Layer 2 of a small transformer language model trained on English Wikipedia (14 layers, counted from 0, width 64).
A neuron adds its activation times its output weights to the MLP's output. To switch it off is to set its activation to zero at one token and run the rest of the model.

Output weights of the MLP neurons that the questions are about. A number n stands for n times 0.0081.
n5: 10 -4 10 8 -11 14 3 -10 -14 20 -1 22 -16 7 -8 -10 -2 -20 10 4 -5 7 13 19 -9 29 2 -10 17 4 24 -11 -3 -7 5 -11 -24 -2 -8 -2 2 24 -13 -9 -17 -1 -13 -2 4 -12 -3 9 -11 8 7 -16 13 16 42 -5 -6 19 -1 -21
n6: -6 5 -12 6 12 -6 -30 -12 9 3 11 18 -8 -6 -24 4 -11 -3 16 6 -5 -12 0 -7 2 -5 1 -11 -28 0 -8 -5 -6 -16 10 -14 -34 11 -1 -5 -1 -31 -22 -23 -5 10 16 -6 -11 5 -1 14 -27 13 -9 23 -1 6 28 12 11 -20 -1 1
n25: 2 16 -20 15 4 22 9 -2 10 19 -1 19 -4 3 17 8 0 8 -1 -16 11 13 -1 15 -2 18 -8 14 7 -11 12 2 -7 -7 -8 1 12 5 -12 4 -7 17 15 -18 1 -6 7 -14 20 0 -15 3 -11 1 4 -18 -4 15 -4 5 1 -6 -13 -20
n30: -17 -2 0 2 -2 6 8 -17 13 18 10 -3 -6 0 8 -15 64 1 6 7 2 -6 -4 1 8 -8 -2 -6 -7 4 6 -8 -7 10 15 -2 -16 -8 -11 -9 -11 -10 14 -9 11 -5 -9 -2 -6 -9 -3 7 -10 10 0 9 -11 0 9 -10 20 4 -1 11
n59: 1 12 1 5 3 1 11 -6 -3 15 -12 6 0 3 0 -14 13 6 -2 -9 2 4 2 9 -5 -17 10 -13 1 4 20 7 -10 -4 -20 19 -4 11 -11 -1 16 28 -19 -3 1 -7 2 -12 -9 9 -9 9 0 5 6 -16 -4 14 -72 -3 -17 -1 -28 4
n91: -1 8 10 -13 0 -19 6 1 18 1 -15 0 12 12 8 -1 55 4 27 19 -17 8 -2 -13 -2 3 5 6 6 20 -4 9 -3 7 -3 -4 0 9 -6 -4 5 3 -3 -1 -10 17 6 -16 -3 -1 9 -5 -6 -25 12 18 6 -21 31 5 40 -13 6 -15
n96: -19 11 5 0 -6 -19 -10 7 16 1 2 10 -8 6 -12 -20 -48 -4 -9 1 0 2 -4 -1 4 4 -5 -4 -7 12 -8 24 6 0 -4 -9 10 4 0 -9 0 22 -18 2 -16 11 10 1 13 9 -7 -12 -4 -3 4 19 10 5 -56 16 -1 1 -5 3
n97: 2 7 0 14 1 -13 2 -10 1 5 -13 -14 -4 -1 8 31 -53 -9 3 -9 -13 15 11 -5 -22 1 -4 3 -18 5 -34 1 -4 -4 -9 -20 10 14 -15 0 -6 -2 1 12 12 -1 -17 0 -4 -18 14 20 10 -6 10 17 -5 -12 15 -16 3 -3 19 -9
n99: -7 -7 11 6 5 12 3 10 15 4 -30 11 4 6 -11 -12 -95 -3 -6 -7 15 -3 -3 9 6 7 -7 -3 4 -8 -11 3 3 -2 6 11 14 11 1 -8 -9 -18 -15 4 -4 0 1 -12 2 11 6 -8 -3 9 -1 -18 -4 20 -19 2 -7 -10 11 -18
n111: -3 18 -2 -19 -7 0 7 8 2 2 -6 -6 3 14 11 -37 18 -3 -4 -10 -5 -5 -10 5 10 -1 5 -4 7 1 21 15 5 13 -9 11 -3 21 16 4 12 -23 3 9 8 -4 -3 -1 2 17 -9 1 10 -15 6 12 11 -13 -14 15 -4 4 5 18
n112: 10 -7 15 22 15 0 -6 3 5 -6 51 -3 5 1 27 8 4 8 -8 -13 2 -6 8 14 14 -13 8 -14 12 -22 -21 8 27 15 19 -26 5 -11 8 18 -13 0 -1 9 7 -4 0 -4 13 8 5 -28 16 20 7 -13 13 -4 40 6 -4 -11 -3 16
n124: 5 0 -8 -20 -14 8 -15 -9 -10 -23 -2 -4 1 1 -7 20 20 8 16 2 -7 -9 -2 -12 -18 -4 -6 -7 -7 18 18 -4 22 8 -4 2 1 -7 -5 17 6 4 3 -2 9 5 -6 -6 16 4 -15 9 -3 12 -12 4 7 -24 -67 2 13 3 -4 5
n133: -3 21 -1 -3 -23 16 -4 -21 -2 2 -12 23 12 11 -2 3 -12 -4 6 -8 -3 4 16 18 2 -15 2 1 13 1 13 2 -5 5 -20 11 -15 -3 18 6 8 -15 3 -17 -9 -1 0 9 3 8 -9 13 -2 4 3 6 -7 -4 26 3 5 11 -1 -12
n140: 8 -2 -13 11 -16 15 7 2 2 -1 5 -17 1 -4 8 10 -40 4 -2 -24 -23 18 26 -9 -1 16 -10 -11 -14 2 -11 -12 -14 2 10 8 11 -33 8 -6 -20 22 11 2 10 -6 -2 4 11 5 0 7 -2 10 16 13 -7 6 8 -34 -23 -5 9 -7
n157: 10 0 4 2 -5 -2 2 -10 -7 8 8 -4 -6 3 -4 0 -21 12 -1 -6 -13 7 5 -16 -8 -2 -14 -3 9 12 10 1 -6 -13 1 4 8 8 3 4 19 4 -5 -7 -5 11 1 18 -5 -2 5 8 -6 5 2 -18 23 -10 -67 8 6 7 -5 -9
n179: 6 20 5 -11 -5 -23 15 6 -14 -2 -7 -2 -10 1 10 3 -13 8 -12 0 5 10 23 -7 -18 5 1 -24 13 18 9 -3 0 -17 -9 9 1 -6 8 -11 21 -5 18 -5 -18 -8 -7 4 3 -5 3 27 -5 21 -24 -37 -33 2 6 26 6 2 16 14

Each question names a token from some text and the token that comes next. It shows the activations a of the neurons there, in the order above. A number n stands for n times 0.027.

Then comes g, the gradient of the next token's log-probability with respect to the MLP's output, scaled to length 1. A neuron's effect is roughly proportional to its activation times (output weights . g). A number n stands for n times 0.0051.

"ost", then " c"
a: 0 -5 -1 -2 0 -1 0 1 0 -1 0 0 0 0 2 0
g: 3 -13 -6 -8 -11 10 8 4 17 -42 -21 3 32 -35 12 -42 -8 28 12 25 26 7 -9 -46 11 -3 2 -30 -16 -10 14 21 -36 -30 -1 9 -46 -15 -33 7 28 -9 -11 -27 -4 35 33 47 -37 -12 -7 -19 24 -43 -24 -38 24 -51 -5 -39 -17 18 -19 27
Switching off which neuron hurts the next token most? n157

" for", then " its"
a: 0 0 0 0 -1 -2 1 2 7 -1 0 0 -1 1 0 0
g: 10 24 -19 -15 -10 19 3 -14 -22 1 27 -21 -20 6 32 2 8 28 -11 2 20 10 7 -3 41 -6 -31 51 -3 23 -4 34 -20 19 2 11 -10 -25 7 18 -2 11 56 37 -24 -29 -22 20 3 16 24 5 -2 65 -21 -13 13 -49 -4 -33 -3 51 3 -63
Which neuron, switched off, raises the next token's probability most? n99

"it", then "ob"
a: -1 -1 0 0 -1 -1 0 1 2 -1 1 0 0 1 0 -3
g: -23 -8 26 -24 -10 -10 27 -22 -8 -22 -34 17 -31 -18 34 11 34 15 52 3 7 60 22 35 2 -3 -45 3 -7 12 10 -26 6 3 -9 -1 21 -7 -19 -2 -12 14 14 14 44 -28 46 -23 -17 56 10 46 -39 13 36 1 -14 16 -3 0 10 15 42 3
Which neuron, switched off, raises the next token's probability most? n179

"*", then "M"
a: 1 -1 0 0 1 0 0 5 0 -1 2 0 0 4 0 0
g: -40 24 2 -5 2 -24 -20 -23 2 34 15 -21 -34 -15 9 29 -22 -7 21 7 -7 32 -34 -52 18 -8 -22 -39 11 61 -3 2 -15 3 19 -3 -13 8 25 -8 19 -30 7 54 -47 0 -8 -14 -23 37 21 -9 -35 -2 -19 -38 5 5 20 -37 27 17 -31 -29
Switching off which neuron hurts the next token most? n97

" He", then " g"
a: 0 1 0 -2 1 -8 0 0 12 0 0 -9 0 0 0 0
g: 2 -30 24 4 3 15 -47 7 23 -39 -53 -16 26 23 -30 14 -19 -8 24 2 29 30 -24 16 21 -6 6 -25 -24 -23 0 6 40 0 7 45 -17 52 4 0 9 24 -32 31 -13 2 -24 35 37 -28 7 12 -21 -1 -16 16 -29 34 -1 -27 54 20 -21 -7
Which neuron, switched off, raises the next token's probability most? n124

" p", then "osition"
a: 0 0 0 0 -4 -1 -2 0 0 0 0 -5 0 0 -1 0
g: -13 -10 30 -6 9 11 37 25 -17 33 16 23 -5 -31 -10 -45 21 3 3 -15 -22 2 10 -1 14 71 11 -6 -19 -24 37 28 -64 -22 -30 -2 -21 -16 -18 3 -5 8 6 -21 45 6 -8 -46 27 -28 37 23 -9 -1 -27 36 29 13 -10 13 -31 23 -8 -16
Which neuron, switched off, raises the next token's probability most? n59

"ident", then "ally"
a: 3 0 5 0 1 0 0 0 0 -1 0 0 -1 0 2 -1
g: -29 -10 8 12 -2 -41 17 36 50 3 -8 -11 -4 -5 60 47 16 -30 -77 1 -8 -31 -31 26 28 30 15 13 13 -13 24 3 4 -17 -12 -13 -8 -11 21 27 17 -9 -15 11 3 -36 9 -38 -18 -15 19 18 -3 5 17 5 2 20 4 9 29 -56 -32 -14
Switching off which neuron hurts the next token most? n25

"-", then "5"
a: -10 0 -1 0 0 0 0 0 14 0 0 1 0 1 0 1
g: 60 26 -10 12 46 26 -13 -28 -8 8 21 -6 -35 16 -5 13 -5 25 0 2 -19 34 -3 -41 -25 21 3 -29 -28 -24 -1 3 -42 2 29 19 32 32 -26 -16 -6 -57 -30 48 12 -41 22 7 -8 12 -25 13 6 -27 7 14 -19 0 10 -5 -18 -45 -26 22
Switching off which neuron hurts the next token most? n5

" re", then "f"
a: 1 1 1 -1 0 -3 -4 0 -1 -3 0 -1 0 0 -1 0
g: 35 5 -54 7 -23 42 9 -4 3 -37 -14 -1 -9 -72 -5 25 1 13 7 -46 -18 -2 -42 -15 -7 10 0 19 -44 45 23 -20 41 -13 14 14 -50 -28 24 -17 -5 7 1 4 -27 29 -12 -19 -24 16 -14 17 -28 0 -11 31 -33 -9 -1 6 -5 -18 15 -28
Switching off which neuron hurts the next token most? n96

"The", then " e"
a: -1 1 0 -1 0 -9 0 1 94 0 -1 -4 0 0 -1 0
g: -6 11 18 44 18 8 -5 -10 -34 -12 52 9 -15 4 28 -10 -7 -11 -42 -40 -7 31 -22 41 0 -2 -15 42 -7 -39 -15 -41 -43 -52 14 32 -28 2 -9 -9 30 6 -20 35 -1 -21 -1 -7 -9 33 -6 1 15 -2 16 -6 2 -16 6 -38 7 53 46 -5
Switching off which neuron hurts the next token most? n91

" sh", then "ap"
a: 0 2 -1 0 -1 0 -1 0 1 0 0 -18 0 0 -1 -2
g: -21 46 -29 -59 11 -24 -7 -1 -4 -39 -20 -20 12 15 -4 6 8 -20 -2 40 -8 22 -9 48 -1 41 -10 -26 30 27 25 13 -27 -25 15 14 -26 -2 21 3 32 -5 -44 49 5 -8 19 -19 15 -54 -33 -40 10 31 31 -7 -2 24 4 -6 9 -12 -4 -19
Which neuron, switched off, raises the next token's probability most? n124

"1", then "0"
a: 1 0 0 -1 1 0 1 2 0 0 -2 0 0 7 1 0
g: -1 16 22 -18 3 -21 35 -8 -32 -21 30 -17 -15 -9 25 8 15 24 -3 25 21 8 1 -42 18 -4 2 4 19 6 -12 -5 -26 -15 -17 -63 23 -27 10 0 13 -4 38 16 -73 -28 -4 6 20 -4 -44 -38 -1 9 3 0 39 11 -7 -52 -56 -12 0 36
Which neuron, switched off, raises the next token's probability most? n112

" Le", then "v"
a: 0 3 -2 0 0 -3 0 1 -1 -5 0 -5 0 0 -4 -1
g: 18 33 -68 -1 14 22 -40 8 -15 2 -18 -29 -1 -20 -17 23 12 -16 62 16 -15 -25 -4 -12 -1 -40 8 7 11 5 -8 43 47 28 37 41 -3 15 -6 34 -11 -15 -51 -32 -14 -11 -7 31 -12 -31 -31 6 3 22 0 3 -18 -13 12 -18 -38 15 -8 -12
Which neuron, switched off, raises the next token's probability most? n124

"5", then " m"
a: 0 1 0 0 0 0 1 5 0 -1 -4 -1 0 7 2 0
g: -17 4 -4 15 -32 42 14 -9 37 21 5 -3 2 -28 11 43 -9 44 14 -13 -10 -4 -19 -18 -11 0 -8 -10 5 14 -13 -55 0 -61 -18 30 13 -12 -27 -6 0 11 -22 -30 -54 -5 4 6 -11 14 4 -5 -18 78 -18 -35 42 27 -14 -16 -1 26 -14 -27
Switching off which neuron hurts the next token most? n140

" and", then " the"
a: 0 0 0 -2 1 -13 1 0 43 0 0 -5 1 0 1 2
g: -15 -35 -12 -11 34 -3 27 -42 0 -2 48 15 -19 18 7 52 -14 -18 -14 26 -4 -37 28 -23 -23 -9 14 -9 -8 -1 -5 -12 -13 14 26 41 -3 7 29 33 -21 -5 -5 -9 -35 -13 -25 16 78 -29 -15 -63 32 21 1 -10 -18 -23 -3 -13 5 28 2 0
Switching off which neuron hurts the next token most? n91

"ff", then " for"
a: 0 0 0 0 0 -5 -1 0 0 0 0 0 0 3 0 -2
g: -8 -6 -11 9 9 46 -41 29 -9 -62 14 33 6 -11 -22 -17 -23 -21 38 65 15 12 -14 18 -6 -4 3 -50 -4 3 -8 -8 37 44 -1 -5 -5 2 -13 8 -56 16 -12 25 -35 20 0 -21 -8 -16 -8 4 25 7 13 -16 -4 -17 -7 19 33 51 -33 16
Which neuron, switched off, raises the next token's probability most? n140

" who", then " th"
a: 0 0 -1 -1 0 -40 0 -1 12 0 0 0 0 0 0 -1
g: -6 61 23 -7 -4 -2 -15 -12 3 -23 -15 7 -1 34 -39 -23 -19 33 94 33 1 4 10 24 14 30 9 -6 -34 -13 8 15 39 8 14 7 53 28 19 -22 0 15 -10 10 -15 11 1 -18 36 5 -8 16 0 44 -18 -37 -11 5 6 -14 7 31 -16 -23
Switching off which neuron hurts the next token most? n99

"ust", then " be"
a: -1 0 0 -1 1 -2 0 0 0 0 0 0 -1 1 0 -1
g: -45 -15 -14 21 -10 -14 8 -42 46 -17 23 -44 15 11 -20 -39 -4 9 8 40 5 5 20 -6 19 -30 -2 -49 -2 -25 -19 -19 -26 -11 16 5 -18 -9 18 -21 -25 -9 25 3 26 6 -8 -39 6 -59 -4 7 37 42 12 -5 -15 -20 -20 -1 35 32 -49 27
Switching off which neuron hurts the next token most? n5

"*", then "S"
a: 0 -3 0 0 1 0 0 3 0 -2 2 0 0 2 0 0
g: -49 30 -3 -10 2 -20 -48 44 18 -24 -31 31 19 -34 15 -14 32 2 -2 -7 -23 -18 3 -32 19 -54 8 -27 44 29 -30 1 34 -5 -10 11 -34 -12 -19 12 0 -35 -6 -14 25 -16 -32 4 -11 25 8 8 15 -39 29 34 -2 4 20 0 -13 -54 -1 20
Which neuron, switched off, raises the next token's probability most? n6

"ip", then "h"
a: 0 0 0 0 -1 0 -1 1 1 0 0 0 2 0 -2 0
g: -24 -15 23 -31 -16 21 -32 -5 17 15 21 14 -33 -7 19 -25 7 2 41 30 17 -14 -15 30 -17 0 11 -63 28 16 39 23 55 40 -11 -38 -36 5 4 14 23 -26 7 32 23 11 38 -25 17 9 30 15 -15 -16 31 -5 7 -14 -5 34 39 0 4 -31
Which neuron, switched off, raises the next token's probability most? n97

",", then " "
a: -1 0 0 -1 0 -6 2 0 26 0 0 -1 0 3 6 3
g: 15 0 0 -32 -2 14 -33 -51 20 33 3 -42 48 -45 -5 21 -3 24 4 18 -19 49 26 -21 -3 -20 -11 -4 11 -6 -18 -10 10 21 29 -6 4 49 14 25 18 -17 -1 31 44 -5 -51 24 3 37 23 4 43 20 -13 -36 -6 -29 -9 -6 -15 -33 5 -5
Switching off which neuron hurts the next token most? n157

"in", then "yl"
a: 0 0 0 0 -2 0 0 1 0 0 0 -1 0 1 0 1
g: 4 43 35 9 42 37 24 2 -2 -33 19 6 6 -75 15 -1 5 21 5 -30 -15 -24 -25 -12 -5 19 28 21 -22 33 -40 19 -9 -9 8 9 31 2 1 -12 27 -11 36 -13 31 3 12 17 27 -19 58 -5 -35 -6 25 9 -22 -41 -1 -15 13 8 40 9
Switching off which neuron hurts the next token most? n59

" ret", then "reat"
a: -1 0 0 -1 -2 0 -2 0 0 0 1 -5 0 1 -1 -6
g: 5 -16 -9 10 -22 4 -4 55 27 4 0 -25 -19 12 5 43 -4 -30 52 -27 -11 -41 1 30 -18 -21 23 -34 0 3 -16 14 -15 34 60 -51 3 3 44 17 8 2 20 -33 -41 4 34 2 25 11 -1 6 -14 -28 30 12 -15 -26 2 -21 -17 -40 22 6
Switching off which neuron hurts the next token most? n179

"ower", then " with"
a: 1 2 0 -1 0 -1 0 0 2 0 2 0 1 1 1 -4
g: 0 6 33 26 24 37 -26 -44 1 -59 5 -35 -6 65 -4 2 -25 -26 8 -14 7 -31 15 2 14 26 -5 -10 -25 -8 41 -4 19 7 -17 1 -8 -7 -45 8 6 10 41 36 12 14 57 -10 1 11 -11 21 42 10 20 26 -22 -40 0 33 -10 15 -1 -5
Switching off which neuron hurts the next token most? n179

" was", then " publ"
a: 0 0 1 0 -1 -17 2 0 30 0 -1 0 0 1 0 3
g: -16 -3 -6 18 -14 5 1 6 7 30 -18 25 -30 -22 -23 -36 14 25 -20 -4 10 -16 22 47 21 47 -34 1 30 8 -11 18 -48 13 28 -18 -22 -25 -23 23 49 36 48 -15 6 -13 16 23 -13 -7 9 27 31 7 46 -51 18 21 -5 -21 30 32 -3 14
Which neuron, switched off, raises the next token's probability most? n99

" that", then " P"
a: -1 0 0 -4 0 -28 0 0 14 -1 0 0 -1 1 3 1
g: -15 19 25 -41 -5 31 34 -22 36 -2 14 -7 32 32 38 27 1 -11 -38 6 -22 27 9 -52 32 19 31 10 19 10 29 24 44 44 43 11 36 20 22 -33 11 -13 30 -6 -6 -31 19 11 -7 -18 10 -20 22 -24 0 -20 -12 44 1 9 23 -5 15 -15
Which neuron, switched off, raises the next token's probability most? n91

"all", then "ing"
a: -1 0 1 0 -1 -1 0 0 0 0 0 1 0 1 0 -2
g: 2 -27 -5 22 30 46 11 -22 -14 -48 27 1 -10 -3 0 0 12 3 -6 36 -8 -2 13 -7 23 -13 22 23 -9 15 1 36 -30 14 -31 2 -15 -19 22 -10 52 5 3 -28 75 -32 10 -25 -49 -34 11 -15 -44 4 32 -6 30 9 -9 18 -9 30 37 -17
Switching off which neuron hurts the next token most? n179

" P", then "ud"
a: 0 0 0 -1 -4 -1 0 1 0 0 0 -7 0 0 -1 0
g: -13 6 11 13 14 -28 -2 4 7 -3 -5 13 -24 -31 -37 0 6 -31 -14 -1 33 49 27 -11 -8 6 -3 30 -40 -32 -30 30 24 7 37 9 18 -2 -32 17 30 42 -17 -29 -34 -10 -34 -16 -26 26 9 -29 67 12 22 -19 29 -17 26 -19 8 10 17 -48
Switching off which neuron hurts the next token most? n124

" desc", then "rib"
a: -1 0 0 0 0 -2 -1 0 1 -1 0 -4 1 0 -1 -4
g: -31 -9 -1 19 13 5 13 -4 3 -29 6 -25 17 -33 50 -7 35 -13 -37 27 36 0 -1 6 11 2 -13 21 -2 35 -8 -1 24 -19 -41 28 12 0 6 30 32 -1 25 23 9 -27 54 20 -12 -26 -37 -32 16 -9 12 -5 -3 74 -3 -59 20 4 13 21
Switching off which neuron hurts the next token most? n124

"and", then "y"
a: -2 -1 0 0 0 -3 -2 0 0 -1 1 -1 0 1 0 0
g: 4 -58 32 1 -4 -47 -40 33 -33 19 7 37 7 13 20 -19 10 3 -12 -36 2 4 0 6 51 -13 5 -31 32 17 30 -21 -5 27 23 17 20 10 -9 1 -3 -3 55 64 8 -17 -35 5 17 -28 19 17 -3 -5 20 5 13 15 -9 22 -10 -45 28 10
Switching off which neuron hurts the next token most? n6

" rem", then "ain"
a: 0 2 0 -1 -2 0 -2 0 1 -1 2 -3 0 0 2 -3
g: 35 -21 6 -51 3 -15 -14 12 -25 19 10 13 -2 -16 5 20 -1 6 3 10 -55 -9 -7 6 -7 14 6 8 -76 -7 20 6 -43 -9 -24 10 -18 24 29 -24 -12 -13 -20 45 9 -4 8 -19 -17 1 30 -30 -1 23 -16 7 39 8 0 88 12 22 6 -26
Switching off which neuron hurts the next token most? n6

"e", then " album"
a: 0 0 0 0 0 0 -1 0 2 -2 3 0 0 3 0 0
g: 4 -53 12 8 -2 38 -19 43 -25 31 -19 23 17 -11 -33 23 7 -23 -8 -26 -27 -26 26 11 23 -1 -24 -47 35 43 15 -34 -15 -11 10 -12 22 39 -35 -19 -37 36 2 -6 43 -13 -7 -13 -11 25 -22 -8 -13 14 20 16 25 36 16 -4 -42 5 23 -3
Switching off which neuron hurts the next token most? n140

" but", then " Ab"
a: 0 -1 1 0 0 -23 -1 0 20 0 3 -1 -2 0 0 0
g: -7 -12 -64 8 -6 4 36 0 31 5 15 42 43 12 21 80 -12 -33 -22 5 -32 7 5 -52 -11 53 42 9 -14 9 18 22 30 5 0 18 9 17 19 7 2 11 15 -10 -33 -16 26 8 39 -17 23 -23 -1 0 19 -4 -25 6 5 2 11 -25 11 -10
Which neuron, switched off, raises the next token's probability most? n91

"l", then "man"
a: 0 0 1 0 -2 0 0 1 2 -1 1 0 0 0 0 1
g: -29 0 -50 12 35 -32 -31 -32 10 29 11 -9 -14 -31 3 -2 28 -24 -59 0 -13 3 -29 -9 29 -21 25 1 13 -37 -54 16 21 -6 -8 25 -5 -3 49 2 -12 4 30 -6 35 -5 -34 13 6 -17 7 -13 24 21 -41 18 42 -33 -9 -19 -21 35 -11 -6
Which neuron, switched off, raises the next token's probability most? n99

" he", then "ight"
a: 0 1 0 -1 1 -21 0 0 9 0 0 -5 0 1 0 0
g: 30 4 -11 -7 10 -14 8 -42 -2 19 -2 -25 7 20 0 -5 17 36 10 -10 14 70 31 39 5 -30 -50 -26 -8 -17 -31 17 -55 12 19 -8 24 -9 -41 44 14 -4 -4 -8 24 18 -49 -6 -10 1 -12 2 6 32 -51 -9 31 -21 -8 14 4 -22 -35 -14
Which neuron, switched off, raises the next token's probability most? n99

" was", then " t"
a: 0 0 0 0 -1 -16 2 1 30 0 -1 0 0 1 0 3
g: -25 -41 26 -1 -20 -42 -9 -49 -26 23 -6 8 -6 -10 -8 -40 18 6 31 6 -10 -25 31 46 20 -7 -5 -53 4 -8 8 -2 -8 -11 38 -36 11 16 7 11 25 -4 7 -13 -25 26 -15 27 15 -29 -43 -13 -18 2 -12 -33 36 32 5 -6 6 2 -63 38
Which neuron, switched off, raises the next token's probability most? n99

".", then " The"
a: -1 -1 0 0 0 0 0 0 3 0 2 -1 0 0 0 1
g: 7 -2 2 -24 -11 0 1 -22 17 23 11 8 17 3 23 -21 50 -2 2 18 -5 30 27 -58 -17 -43 -30 -13 2 -2 -16 16 -9 32 -43 -16 -39 -19 16 3 -39 -15 15 5 -42 -22 -38 -14 44 28 -25 1 -30 23 0 9 -17 -17 5 1 -10 -60 35 41
Which neuron, switched off, raises the next token's probability most? n99

" They", then " k"
a: 0 2 -1 -1 0 -25 0 1 6 -4 1 -3 0 0 0 2
g: -12 32 24 -33 2 -35 -29 -36 25 -28 -27 8 53 -7 -15 -9 -9 -1 43 -3 19 7 18 19 33 17 18 -23 -3 -6 -33 -4 -17 -5 62 -28 30 17 -29 9 25 -28 4 -24 -21 26 -7 5 34 -49 -3 -7 -11 11 -26 -25 38 47 6 -15 31 12 10 6
Which neuron, switched off, raises the next token's probability most? n91

" their", then " app"
a: 0 -1 0 -7 1 -15 1 -3 59 0 0 -4 -1 1 1 -1
g: -10 -17 -13 -52 -14 2 -30 -18 4 2 -45 2 24 8 60 -8 -13 -43 26 17 -10 -17 -10 -33 30 -16 5 9 11 11 -2 -9 2 30 -57 46 -4 -13 0 7 35 -15 16 -42 8 -20 -18 31 23 61 -3 3 -2 11 3 -7 -6 34 17 36 30 -21 21 -24
Which neuron, switched off, raises the next token's probability most? n91